Layer 9 of a small transformer language model trained on English Wikipedia (12 layers, counted from 0, width 64).
A neuron's activation on a vector x is ReLU(weights . x + bias), where the dot is the dot product.
The model reads these tokens: " an" " " "est" "ate" " w" "or" "th" " " "al" "mo" "st" " " "£" "30" "0,000" "." "\n" "\n" "==" "P" "ol" "it"

The vector x that enters this layer's MLP at each token. A number n stands for (n - 128) times 0.039.
0 " an": 155, 168, 103, 95, 122, 108, 118, 111, 142, 108, 137, 166, 136, 107, 121, 138, 146, 69, 123, 143, 131, 107, 143, 101, 99, 159, 156, 126, 49, 138, 116, 134, 126, 150, 140, 163, 132, 108, 139, 101, 132, 128, 109, 156, 30, 128, 144, 121, 136, 125, 121, 90, 157, 189, 135, 141, 105, 164, 148, 123, 120, 159, 162, 149
1 " ": 173, 147, 109, 135, 84, 122, 132, 139, 159, 133, 97, 170, 119, 131, 119, 129, 121, 68, 97, 137, 109, 101, 137, 98, 115, 154, 120, 113, 108, 173, 93, 86, 170, 121, 123, 156, 124, 115, 138, 126, 133, 151, 181, 152, 44, 127, 99, 113, 130, 122, 105, 122, 115, 178, 133, 135, 72, 180, 170, 136, 133, 166, 174, 133
2 "est": 108, 149, 135, 175, 136, 101, 139, 121, 138, 148, 87, 153, 164, 136, 111, 110, 121, 143, 162, 124, 96, 113, 94, 104, 97, 133, 157, 85, 106, 174, 116, 49, 174, 129, 161, 139, 147, 96, 155, 129, 152, 138, 120, 141, 90, 190, 154, 88, 114, 92, 125, 109, 135, 141, 126, 101, 106, 188, 118, 165, 164, 100, 98, 151
3 "ate": 116, 149, 138, 165, 122, 129, 137, 117, 129, 118, 137, 131, 165, 109, 105, 119, 101, 129, 117, 100, 107, 99, 139, 83, 84, 156, 120, 81, 91, 186, 85, 105, 118, 89, 95, 131, 102, 90, 176, 147, 125, 163, 121, 167, 79, 163, 125, 136, 119, 146, 117, 146, 164, 110, 161, 126, 114, 173, 128, 201, 176, 157, 117, 172
4 " w": 156, 141, 124, 154, 107, 107, 116, 157, 134, 95, 90, 174, 189, 110, 103, 146, 119, 103, 111, 126, 117, 124, 147, 104, 123, 149, 139, 154, 107, 142, 99, 94, 165, 152, 103, 145, 111, 137, 167, 120, 106, 132, 121, 138, 38, 154, 120, 113, 149, 59, 134, 147, 130, 147, 134, 153, 49, 149, 137, 154, 149, 177, 121, 141
5 "or": 132, 153, 103, 137, 121, 101, 102, 121, 113, 160, 120, 147, 172, 160, 136, 136, 106, 156, 140, 99, 145, 84, 104, 74, 141, 168, 104, 139, 105, 168, 94, 97, 153, 90, 144, 126, 102, 125, 173, 197, 90, 103, 137, 112, 72, 160, 130, 137, 130, 132, 150, 90, 137, 56, 141, 130, 103, 149, 136, 165, 146, 156, 170, 149
6 "th": 90, 142, 98, 165, 138, 83, 203, 129, 129, 123, 135, 144, 150, 184, 151, 111, 93, 153, 114, 122, 110, 115, 143, 112, 116, 157, 128, 136, 89, 141, 89, 97, 173, 120, 81, 117, 96, 113, 183, 183, 110, 120, 144, 174, 70, 154, 113, 107, 130, 114, 148, 108, 145, 129, 166, 139, 68, 172, 128, 150, 104, 136, 120, 121
7 " ": 171, 152, 98, 143, 83, 123, 123, 137, 161, 135, 99, 157, 124, 139, 115, 134, 104, 88, 83, 130, 123, 102, 134, 99, 115, 149, 115, 130, 124, 178, 99, 93, 171, 107, 104, 136, 124, 105, 148, 133, 130, 152, 181, 152, 53, 147, 84, 104, 128, 129, 109, 137, 112, 156, 150, 148, 65, 185, 164, 164, 140, 183, 144, 97
8 "al": 86, 149, 128, 151, 110, 116, 131, 132, 102, 170, 131, 145, 128, 156, 136, 104, 125, 124, 173, 97, 135, 88, 119, 90, 110, 177, 162, 135, 123, 213, 85, 88, 79, 103, 148, 151, 126, 121, 148, 104, 140, 151, 137, 101, 48, 141, 152, 94, 98, 118, 136, 136, 141, 111, 132, 143, 123, 185, 142, 144, 159, 150, 141, 90
9 "mo": 130, 139, 131, 149, 142, 140, 170, 114, 134, 104, 93, 145, 148, 157, 110, 155, 143, 176, 122, 161, 114, 69, 161, 100, 142, 162, 106, 115, 133, 110, 92, 93, 129, 74, 112, 151, 133, 130, 147, 108, 97, 167, 139, 85, 111, 135, 133, 77, 90, 143, 125, 90, 164, 134, 151, 98, 112, 188, 105, 158, 188, 164, 60, 142
10 "st": 77, 144, 116, 134, 129, 108, 199, 157, 192, 125, 95, 143, 113, 140, 120, 120, 132, 174, 110, 136, 32, 136, 113, 105, 149, 143, 142, 132, 96, 134, 93, 96, 156, 173, 114, 110, 102, 117, 146, 152, 133, 123, 134, 156, 121, 134, 112, 89, 133, 107, 124, 141, 176, 156, 150, 95, 73, 156, 90, 184, 144, 120, 135, 124
11 " ": 167, 154, 95, 145, 90, 117, 129, 143, 164, 126, 102, 161, 110, 137, 108, 133, 109, 82, 73, 125, 109, 106, 115, 97, 113, 147, 110, 134, 136, 176, 95, 96, 177, 119, 101, 132, 117, 105, 134, 134, 131, 151, 197, 154, 67, 137, 87, 118, 141, 129, 111, 140, 112, 150, 149, 155, 71, 186, 160, 162, 136, 180, 151, 101
12 "£": 138, 108, 128, 150, 117, 142, 145, 88, 129, 112, 143, 166, 122, 153, 124, 87, 134, 82, 124, 100, 122, 108, 151, 79, 98, 161, 91, 135, 128, 154, 88, 78, 113, 130, 119, 125, 110, 116, 153, 146, 153, 177, 114, 140, 50, 148, 190, 100, 135, 93, 125, 93, 149, 177, 118, 130, 145, 154, 175, 166, 129, 178, 144, 122
13 "30": 87, 102, 80, 146, 124, 131, 166, 89, 144, 140, 99, 181, 121, 157, 154, 70, 136, 127, 138, 148, 101, 82, 153, 96, 101, 122, 150, 114, 123, 143, 80, 95, 138, 127, 118, 150, 116, 139, 152, 158, 136, 170, 103, 93, 78, 118, 131, 119, 100, 119, 112, 113, 171, 188, 175, 130, 132, 123, 164, 167, 162, 114, 166, 126
14 "0,000": 116, 127, 119, 110, 111, 145, 161, 74, 144, 130, 114, 180, 148, 149, 125, 81, 134, 130, 137, 175, 93, 107, 144, 131, 105, 162, 117, 137, 102, 173, 80, 99, 170, 138, 112, 149, 100, 116, 192, 167, 129, 162, 82, 115, 87, 90, 112, 90, 99, 96, 114, 137, 168, 174, 146, 102, 116, 144, 160, 180, 130, 119, 130, 119
15 ".": 140, 121, 102, 149, 89, 157, 161, 103, 129, 100, 127, 186, 125, 139, 122, 106, 137, 90, 128, 167, 133, 97, 113, 113, 134, 133, 122, 185, 105, 160, 100, 131, 145, 136, 117, 184, 92, 123, 181, 110, 106, 120, 107, 157, 23, 101, 139, 99, 124, 127, 115, 137, 135, 171, 129, 121, 118, 119, 132, 180, 127, 125, 156, 146
16 "\n": 149, 127, 106, 138, 91, 147, 145, 117, 159, 137, 130, 190, 120, 133, 109, 125, 146, 84, 123, 143, 144, 63, 130, 88, 148, 164, 102, 157, 57, 119, 107, 128, 149, 129, 126, 168, 110, 104, 170, 113, 141, 130, 129, 131, 32, 136, 135, 101, 134, 97, 133, 141, 138, 179, 121, 135, 132, 126, 123, 141, 115, 123, 155, 181
17 "\n": 169, 118, 109, 134, 102, 122, 149, 101, 153, 130, 146, 188, 117, 118, 113, 134, 140, 102, 119, 143, 128, 96, 149, 92, 119, 142, 137, 138, 58, 134, 107, 112, 160, 132, 143, 165, 124, 122, 143, 107, 126, 144, 130, 140, 8, 113, 141, 115, 139, 98, 138, 120, 137, 176, 124, 140, 115, 145, 119, 139, 107, 140, 156, 192
18 "==": 155, 134, 134, 160, 89, 131, 139, 135, 133, 104, 149, 212, 127, 109, 121, 124, 121, 113, 136, 136, 143, 125, 135, 85, 105, 156, 166, 129, 72, 149, 123, 96, 151, 130, 132, 140, 112, 111, 147, 111, 138, 117, 89, 125, 29, 82, 109, 110, 144, 104, 159, 119, 111, 178, 153, 118, 134, 157, 134, 121, 139, 130, 170, 167
19 "P": 156, 128, 96, 155, 137, 96, 144, 155, 122, 151, 142, 186, 107, 150, 136, 140, 126, 70, 104, 147, 102, 114, 123, 74, 98, 135, 148, 118, 104, 167, 113, 86, 139, 114, 117, 101, 139, 88, 134, 114, 133, 129, 127, 121, 62, 119, 138, 118, 118, 107, 193, 113, 101, 206, 149, 144, 107, 137, 124, 135, 171, 148, 158, 182
20 "ol": 78, 138, 140, 119, 139, 116, 163, 135, 70, 147, 153, 180, 118, 126, 136, 129, 141, 113, 129, 86, 83, 110, 135, 74, 77, 111, 152, 139, 124, 153, 108, 66, 118, 92, 169, 127, 146, 146, 143, 114, 187, 133, 147, 96, 74, 122, 104, 114, 116, 142, 177, 156, 163, 150, 114, 108, 143, 159, 130, 134, 165, 124, 178, 124
21 "it": 60, 155, 132, 138, 138, 135, 145, 97, 126, 133, 147, 185, 124, 159, 88, 130, 117, 91, 112, 130, 89, 127, 133, 102, 78, 95, 125, 144, 103, 114, 105, 86, 167, 68, 113, 96, 173, 131, 161, 126, 163, 137, 139, 95, 97, 98, 126, 125, 126, 130, 150, 167, 170, 145, 123, 107, 135, 176, 109, 119, 189, 161, 177, 162

Each question shows the input weights of one neuron of the MLP. A number n stands for (n - 128) times 0.011.

n163 (bias -0.038): 138, 131, 118, 126, 139, 151, 128, 148, 101, 147, 128, 128, 150, 134, 142, 128, 94, 89, 104, 120, 136, 116, 147, 103, 106, 83, 147, 143, 181, 138, 152, 134, 92, 159, 157, 158, 152, 134, 134, 132, 130, 134, 132, 109, 113, 122, 126, 118, 155, 131, 158, 133, 107, 147, 138, 156, 133, 158, 139, 88, 123, 93, 104, 130
Its three highest activations, in order, are on tokens 20 "ol", 19 "P", 8 "al"

n224 (bias -0.019): 164, 142, 145, 103, 137, 110, 119, 121, 130, 109, 141, 150, 151, 135, 116, 129, 110, 150, 117, 113, 101, 144, 126, 129, 128, 128, 126, 104, 121, 133, 159, 121, 151, 120, 122, 82, 165, 135, 158, 105, 118, 80, 99, 125, 113, 135, 149, 138, 134, 139, 149, 112, 119, 106, 121, 126, 177, 109, 156, 145, 81, 147, 138, 114
Its two highest activations, in order, are on tokens 5 "or", 18 "=="

n244 (bias -0.043): 145, 147, 112, 88, 115, 138, 125, 114, 133, 152, 135, 131, 114, 150, 144, 150, 80, 127, 94, 164, 137, 119, 154, 162, 96, 135, 116, 88, 109, 124, 139, 145, 157, 143, 134, 95, 156, 130, 108, 143, 96, 96, 120, 137, 134, 114, 121, 136, 140, 127, 146, 133, 160, 112, 110, 154, 114, 123, 116, 141, 115, 126, 90, 108
Its two highest activations, in order, are on tokens 6 "th", 7 " "

n253 (bias -0.011): 103, 130, 172, 150, 137, 180, 138, 125, 148, 131, 133, 125, 102, 99, 135, 87, 135, 144, 131, 156, 139, 106, 131, 160, 137, 144, 115, 142, 127, 141, 152, 156, 139, 129, 111, 121, 150, 133, 149, 130, 124, 121, 144, 115, 156, 166, 116, 130, 139, 123, 119, 124, 144, 118, 150, 141, 132, 119, 121, 122, 118, 121, 139, 156
On which token does it fire most? 16 "\n"

n85 (bias -0.038): 155, 149, 79, 126, 125, 154, 146, 105, 135, 122, 133, 100, 116, 133, 163, 117, 133, 97, 145, 149, 113, 171, 131, 110, 135, 120, 107, 140, 126, 111, 85, 129, 98, 143, 117, 111, 126, 103, 127, 118, 125, 152, 144, 127, 130, 152, 136, 173, 116, 165, 151, 106, 159, 161, 120, 130, 129, 142, 151, 96, 163, 122, 112, 127
On which token does it fire most? 12 "£"

n124 (bias -0.033): 120, 105, 124, 88, 138, 118, 136, 125, 150, 158, 141, 133, 142, 132, 92, 106, 123, 98, 152, 145, 111, 162, 137, 120, 134, 93, 119, 142, 95, 142, 120, 185, 134, 151, 115, 108, 117, 113, 116, 176, 113, 158, 126, 166, 141, 128, 151, 155, 128, 117, 150, 150, 152, 141, 105, 121, 156, 125, 154, 121, 130, 91, 115, 149
On which token does it fire most, and how strongly? 14 "0,000", at about 2.2

n107 (bias -0.040): 163, 146, 143, 153, 146, 148, 143, 129, 122, 148, 143, 144, 126, 172, 151, 109, 135, 106, 170, 139, 121, 124, 149, 117, 116, 111, 118, 150, 99, 170, 108, 146, 109, 152, 128, 128, 151, 141, 118, 111, 109, 90, 129, 139, 112, 152, 116, 139, 93, 147, 88, 151, 140, 98, 86, 136, 150, 150, 127, 114, 115, 101, 96, 128
On which token does it fire most? 8 "al"

n33 (bias -0.038): 144, 169, 141, 152, 126, 139, 138, 157, 100, 134, 139, 99, 119, 121, 100, 157, 149, 96, 149, 157, 168, 131, 115, 136, 132, 116, 123, 158, 116, 173, 137, 96, 99, 168, 112, 91, 129, 149, 157, 76, 113, 89, 128, 128, 90, 121, 136, 125, 110, 142, 75, 121, 96, 118, 62, 123, 155, 123, 151, 149, 96, 123, 109, 100
Its three highest activations, in order, are on tokens 15 ".", 8 "al", 0 " an"

n136 (bias -0.047): 100, 156, 130, 119, 155, 137, 110, 108, 139, 146, 161, 159, 116, 124, 160, 139, 158, 102, 134, 135, 150, 111, 151, 139, 132, 137, 105, 123, 125, 147, 116, 143, 117, 157, 110, 101, 163, 113, 110, 160, 112, 139, 119, 130, 140, 137, 136, 126, 120, 115, 113, 127, 110, 136, 135, 117, 87, 134, 102, 134, 131, 93, 127, 91
On which token does it fire most, and how strongly? 14 "0,000", at about 1.4

n63 (bias -0.058): 155, 87, 143, 138, 118, 150, 94, 143, 146, 144, 144, 103, 167, 130, 112, 126, 150, 120, 145, 154, 119, 150, 120, 90, 107, 116, 138, 132, 119, 86, 165, 133, 128, 121, 125, 142, 150, 130, 177, 148, 111, 151, 91, 150, 127, 106, 154, 117, 133, 125, 101, 105, 140, 94, 121, 168, 135, 104, 123, 126, 139, 112, 106, 134
Its two highest activations, in order, are on tokens 4 " w", 15 "."

n228 (bias -0.046): 98, 134, 129, 114, 106, 145, 148, 147, 137, 134, 114, 132, 140, 119, 106, 130, 132, 121, 147, 87, 115, 140, 138, 82, 166, 140, 207, 109, 135, 103, 141, 150, 113, 136, 128, 110, 139, 142, 120, 98, 111, 84, 112, 120, 174, 133, 96, 116, 125, 110, 133, 67, 129, 139, 93, 110, 148, 129, 147, 114, 171, 110, 121, 109
Its three highest activations, in order, are on tokens 10 "st", 20 "ol", 2 "est"

n51 (bias -0.001): 132, 111, 107, 158, 122, 115, 114, 110, 112, 110, 115, 151, 143, 127, 121, 156, 74, 112, 126, 140, 136, 120, 155, 116, 114, 109, 146, 133, 112, 155, 132, 139, 115, 105, 152, 151, 141, 133, 124, 99, 126, 118, 135, 157, 161, 142, 87, 126, 161, 152, 87, 168, 119, 144, 158, 124, 104, 127, 151, 137, 126, 91, 81, 134
Its three highest activations, in order, are on tokens 7 " ", 3 "ate", 11 " "

n252 (bias -0.017): 121, 154, 97, 109, 124, 100, 106, 150, 156, 115, 162, 88, 109, 122, 95, 118, 118, 121, 147, 142, 135, 132, 142, 117, 104, 117, 141, 166, 107, 106, 149, 161, 130, 109, 138, 107, 142, 123, 123, 96, 139, 142, 136, 153, 94, 135, 79, 139, 119, 136, 107, 145, 137, 144, 103, 156, 139, 102, 123, 113, 134, 104, 144, 147
On which token does it fire most? 0 " an"

n182 (bias -0.041): 195, 137, 139, 118, 134, 111, 156, 133, 152, 124, 159, 172, 133, 140, 121, 107, 132, 90, 119, 155, 106, 130, 129, 168, 155, 120, 99, 140, 115, 98, 137, 144, 127, 108, 127, 132, 134, 137, 124, 123, 153, 131, 152, 127, 122, 134, 137, 120, 107, 90, 181, 155, 129, 100, 111, 187, 135, 109, 130, 104, 92, 114, 103, 112
On which token does it fire most, and how strongly? 16 "\n", at about 3.2

n74 (bias -0.043): 162, 111, 114, 142, 107, 116, 154, 132, 145, 108, 118, 114, 148, 133, 125, 137, 145, 110, 150, 140, 116, 178, 145, 95, 139, 117, 133, 118, 111, 57, 130, 120, 163, 112, 116, 124, 175, 130, 118, 141, 120, 126, 80, 164, 162, 142, 131, 119, 136, 141, 121, 150, 147, 143, 124, 156, 121, 144, 186, 126, 112, 88, 84, 127
On which token does it fire most? 6 "th"

n86 (bias -0.024): 112, 139, 140, 109, 111, 153, 148, 115, 163, 152, 106, 84, 105, 118, 138, 125, 149, 158, 129, 132, 121, 146, 149, 84, 130, 158, 148, 107, 107, 117, 139, 108, 102, 161, 126, 127, 154, 136, 149, 152, 123, 116, 104, 143, 131, 94, 149, 135, 141, 124, 148, 127, 148, 118, 140, 118, 144, 105, 105, 114, 103, 112, 159, 124
On which token does it fire most, and how strongly? 10 "st", at about 3.6

n88 (bias -0.009): 107, 135, 139, 143, 96, 110, 92, 144, 183, 136, 137, 142, 134, 121, 123, 133, 147, 126, 126, 102, 124, 117, 123, 111, 117, 150, 118, 158, 158, 136, 149, 124, 124, 128, 105, 109, 138, 66, 138, 126, 128, 114, 136, 128, 143, 130, 130, 170, 100, 142, 111, 118, 141, 120, 115, 153, 126, 141, 123, 150, 88, 135, 139, 130
On which token does it fire most? 11 " "

n115 (bias 0.001): 165, 141, 166, 133, 136, 97, 136, 113, 191, 149, 169, 107, 122, 85, 97, 123, 130, 134, 124, 175, 144, 142, 125, 117, 127, 107, 143, 126, 110, 111, 142, 103, 123, 125, 141, 118, 111, 172, 132, 151, 101, 118, 99, 140, 144, 129, 163, 112, 126, 114, 106, 142, 104, 134, 151, 147, 131, 135, 135, 143, 170, 125, 145, 117
On which token does it fire most? 18 "=="

n19 (bias -0.076): 128, 97, 115, 119, 153, 115, 122, 112, 131, 169, 139, 132, 122, 123, 79, 171, 139, 138, 97, 140, 186, 126, 137, 114, 90, 99, 141, 155, 91, 171, 188, 105, 126, 152, 109, 126, 136, 159, 92, 125, 151, 157, 102, 147, 119, 132, 104, 155, 127, 129, 124, 111, 145, 109, 135, 160, 169, 71, 163, 116, 114, 90, 104, 119
On which token does it fire most? 17 "\n"

n174 (bias -0.031): 147, 120, 70, 105, 124, 141, 139, 136, 119, 140, 167, 126, 122, 95, 69, 142, 131, 120, 156, 137, 139, 125, 157, 161, 130, 156, 130, 116, 122, 103, 115, 120, 98, 142, 124, 135, 106, 138, 138, 132, 131, 108, 126, 108, 167, 114, 137, 134, 151, 140, 135, 134, 117, 153, 106, 175, 136, 68, 130, 129, 136, 132, 146, 119
On which token does it fire most? 16 "\n"

n243 (bias -0.055): 112, 119, 118, 120, 104, 97, 147, 108, 159, 112, 105, 142, 137, 128, 132, 126, 122, 130, 173, 150, 129, 81, 160, 128, 165, 154, 182, 95, 146, 148, 139, 141, 117, 129, 159, 132, 126, 131, 114, 93, 116, 125, 98, 184, 129, 131, 141, 180, 127, 128, 107, 127, 94, 94, 118, 140, 185, 82, 132, 109, 149, 113, 105, 167
On which token does it fire most? 17 "\n"

n49 (bias -0.018): 112, 127, 132, 148, 197, 118, 98, 117, 111, 124, 116, 131, 108, 121, 137, 130, 141, 122, 166, 155, 137, 176, 104, 135, 127, 115, 138, 133, 147, 116, 151, 103, 134, 153, 111, 131, 123, 108, 148, 135, 82, 142, 134, 100, 120, 110, 150, 158, 158, 136, 100, 81, 106, 150, 141, 114, 147, 140, 115, 163, 131, 135, 112, 128
On which token does it fire most? 2 "est"

n127 (bias -0.069): 112, 149, 124, 144, 160, 145, 117, 87, 96, 131, 108, 128, 111, 131, 127, 127, 114, 90, 193, 130, 104, 119, 183, 124, 164, 138, 135, 94, 119, 133, 124, 125, 128, 152, 174, 133, 161, 99, 111, 108, 166, 110, 140, 155, 139, 163, 87, 125, 139, 170, 166, 90, 123, 98, 110, 136, 170, 118, 130, 155, 139, 102, 95, 121
Its three highest activations, in order, are on tokens 2 "est", 20 "ol", 8 "al"

n11 (bias -0.048): 139, 123, 136, 118, 118, 106, 134, 92, 155, 121, 128, 129, 123, 132, 122, 128, 88, 132, 133, 165, 91, 145, 180, 140, 147, 124, 134, 92, 129, 117, 137, 109, 132, 112, 141, 134, 153, 141, 122, 149, 85, 116, 140, 171, 147, 151, 132, 128, 144, 131, 124, 124, 141, 130, 111, 145, 123, 133, 120, 78, 109, 134, 105, 173
On which token does it fire most, and how strongly? 6 "th", at about 1.4

n99 (bias -0.042): 91, 136, 151, 143, 112, 128, 138, 142, 133, 119, 114, 168, 146, 103, 115, 135, 131, 136, 102, 121, 133, 125, 144, 170, 132, 140, 151, 119, 102, 135, 105, 104, 102, 123, 162, 124, 184, 118, 73, 110, 119, 88, 120, 147, 113, 127, 130, 116, 166, 125, 135, 107, 146, 141, 166, 164, 156, 114, 142, 53, 106, 134, 133, 77
On which token does it fire most? 0 " an"

n7 (bias -0.045): 149, 108, 110, 133, 137, 143, 110, 127, 140, 167, 151, 107, 114, 123, 107, 129, 108, 133, 119, 164, 146, 92, 156, 131, 138, 95, 128, 109, 118, 159, 120, 162, 79, 73, 144, 129, 199, 150, 146, 140, 125, 140, 91, 165, 127, 122, 154, 120, 134, 123, 134, 116, 114, 128, 148, 111, 124, 96, 95, 114, 68, 161, 104, 125
On which token does it fire most? 17 "\n"

n46 (bias -0.039): 129, 102, 126, 85, 95, 127, 116, 183, 107, 116, 147, 119, 138, 112, 142, 116, 144, 92, 153, 146, 81, 127, 141, 111, 92, 92, 148, 160, 124, 115, 131, 145, 128, 105, 133, 98, 128, 157, 118, 116, 135, 103, 96, 139, 169, 128, 84, 113, 108, 115, 121, 104, 149, 140, 80, 122, 182, 130, 159, 145, 156, 118, 102, 101
Its two highest activations, in order, are on tokens 20 "ol", 21 "it"

n57 (bias -0.038): 159, 107, 146, 158, 145, 107, 99, 117, 138, 134, 102, 121, 153, 115, 152, 139, 100, 141, 141, 105, 118, 117, 142, 178, 135, 128, 128, 125, 124, 130, 165, 98, 135, 148, 108, 117, 132, 162, 142, 91, 127, 117, 105, 128, 116, 163, 99, 102, 139, 115, 141, 121, 133, 138, 128, 146, 109, 167, 120, 109, 94, 118, 121, 107
On which token does it fire most? 4 " w"

n159 (bias -0.064): 172, 126, 122, 107, 117, 149, 137, 135, 130, 154, 129, 94, 163, 85, 125, 168, 132, 134, 154, 149, 131, 115, 110, 131, 148, 110, 124, 118, 131, 59, 150, 111, 81, 132, 94, 124, 136, 143, 98, 140, 102, 69, 122, 161, 134, 149, 142, 107, 126, 131, 128, 100, 127, 117, 100, 117, 122, 167, 144, 152, 133, 151, 119, 125
On which token does it fire most, and how strongly? 9 "mo", at about 1.7

n144 (bias -0.044): 158, 144, 141, 115, 116, 133, 110, 116, 116, 138, 117, 93, 136, 142, 93, 99, 124, 120, 114, 93, 113, 105, 161, 133, 136, 135, 165, 88, 127, 133, 120, 172, 133, 170, 141, 95, 141, 161, 138, 112, 132, 111, 111, 152, 156, 139, 112, 138, 136, 155, 106, 100, 138, 131, 124, 127, 133, 92, 119, 145, 150, 180, 132, 148
Its two highest activations, in order, are on tokens 3 "ate", 0 " an"

n14 (bias -0.021): 153, 114, 139, 138, 122, 84, 123, 126, 79, 139, 95, 153, 100, 97, 140, 87, 136, 107, 109, 133, 144, 121, 135, 84, 164, 108, 146, 155, 131, 123, 160, 152, 118, 142, 157, 143, 135, 151, 84, 111, 94, 109, 107, 120, 126, 139, 173, 145, 156, 112, 126, 147, 156, 158, 117, 129, 127, 166, 143, 104, 146, 112, 103, 121
On which token does it fire most, and how strongly? 0 " an", at about 2.3

n153 (bias -0.008): 130, 122, 122, 123, 118, 127, 73, 138, 126, 134, 150, 92, 136, 113, 120, 154, 161, 106, 85, 129, 106, 155, 108, 135, 107, 124, 91, 127, 173, 131, 142, 110, 88, 124, 125, 134, 121, 127, 139, 102, 150, 162, 103, 136, 132, 144, 147, 131, 111, 154, 95, 101, 96, 132, 111, 142, 139, 147, 129, 137, 97, 122, 153, 170
Its three highest activations, in order, are on tokens 12 "£", 0 " an", 3 "ate"

n13 (bias -0.032): 134, 123, 125, 107, 126, 150, 110, 138, 108, 169, 141, 101, 119, 110, 90, 91, 119, 154, 108, 100, 119, 167, 131, 104, 153, 138, 185, 72, 88, 151, 145, 120, 122, 137, 125, 129, 160, 133, 106, 101, 165, 78, 167, 91, 143, 142, 110, 123, 154, 156, 120, 130, 104, 145, 151, 119, 145, 128, 159, 121, 124, 141, 99, 110
On which token does it fire most? 20 "ol"

n205 (bias -0.023): 147, 118, 115, 129, 154, 133, 119, 102, 162, 123, 152, 138, 129, 106, 145, 99, 124, 149, 133, 158, 198, 135, 124, 112, 96, 120, 160, 151, 140, 82, 130, 115, 111, 141, 119, 138, 126, 167, 107, 129, 129, 117, 120, 91, 121, 129, 86, 115, 112, 124, 131, 127, 154, 125, 137, 140, 160, 103, 150, 169, 140, 133, 155, 140
On which token does it fire most? 13 "30"

n69 (bias -0.028): 119, 136, 117, 136, 128, 137, 147, 114, 107, 172, 127, 119, 78, 112, 141, 141, 128, 109, 127, 130, 87, 136, 152, 114, 141, 137, 121, 120, 136, 154, 126, 152, 112, 128, 118, 111, 136, 193, 101, 96, 122, 126, 128, 145, 134, 153, 111, 111, 120, 128, 116, 113, 161, 131, 159, 128, 129, 153, 128, 110, 93, 123, 142, 128
On which token does it fire most, and how strongly? 20 "ol", at about 1.8

n242 (bias -0.061): 106, 133, 124, 166, 106, 91, 85, 125, 136, 137, 206, 105, 104, 136, 172, 115, 128, 126, 157, 151, 79, 185, 135, 136, 125, 100, 135, 118, 116, 112, 171, 131, 77, 142, 134, 154, 164, 105, 137, 148, 139, 92, 129, 180, 107, 161, 119, 129, 106, 154, 164, 107, 123, 143, 133, 110, 135, 130, 108, 141, 102, 143, 126, 107
Its two highest activations, in order, are on tokens 6 "th", 0 " an"

n229 (bias -0.022): 104, 127, 139, 117, 107, 132, 100, 109, 179, 132, 104, 160, 130, 175, 110, 107, 111, 158, 128, 149, 120, 114, 136, 136, 141, 115, 146, 122, 144, 107, 182, 118, 154, 136, 151, 138, 148, 122, 98, 97, 122, 104, 103, 134, 125, 130, 114, 121, 154, 105, 119, 118, 150, 142, 117, 152, 97, 114, 114, 115, 155, 122, 102, 127
Its three highest activations, in order, are on tokens 2 "est", 10 "st", 4 " w"

n149 (bias -0.013): 129, 129, 136, 138, 115, 129, 124, 124, 118, 122, 99, 106, 155, 81, 116, 118, 147, 83, 126, 176, 111, 166, 91, 152, 132, 151, 141, 138, 112, 140, 128, 116, 105, 129, 90, 141, 135, 117, 120, 147, 128, 103, 89, 142, 106, 135, 147, 140, 102, 106, 126, 129, 130, 106, 136, 118, 163, 151, 114, 129, 91, 146, 144, 101
Its two highest activations, in order, are on tokens 0 " an", 15 "."

n119 (bias -0.014): 111, 134, 114, 131, 131, 136, 91, 88, 138, 112, 148, 102, 144, 143, 138, 137, 104, 127, 101, 163, 155, 111, 110, 124, 133, 154, 140, 87, 129, 131, 132, 139, 125, 110, 171, 105, 130, 147, 143, 128, 122, 73, 142, 135, 146, 109, 143, 101, 113, 149, 143, 97, 117, 149, 141, 123, 155, 133, 132, 143, 115, 156, 148, 104
Its three highest activations, in order, are on tokens 5 "or", 0 " an", 9 "mo"

n90 (bias -0.018): 153, 109, 145, 136, 126, 116, 119, 111, 152, 167, 173, 138, 133, 126, 101, 124, 107, 114, 144, 155, 127, 154, 119, 115, 150, 143, 136, 132, 132, 147, 153, 134, 89, 154, 147, 99, 127, 97, 167, 101, 140, 126, 124, 133, 113, 143, 145, 152, 126, 114, 115, 122, 140, 91, 127, 107, 131, 119, 120, 147, 94, 144, 129, 166
On which token does it fire most, and how strongly? 17 "\n", at about 2.4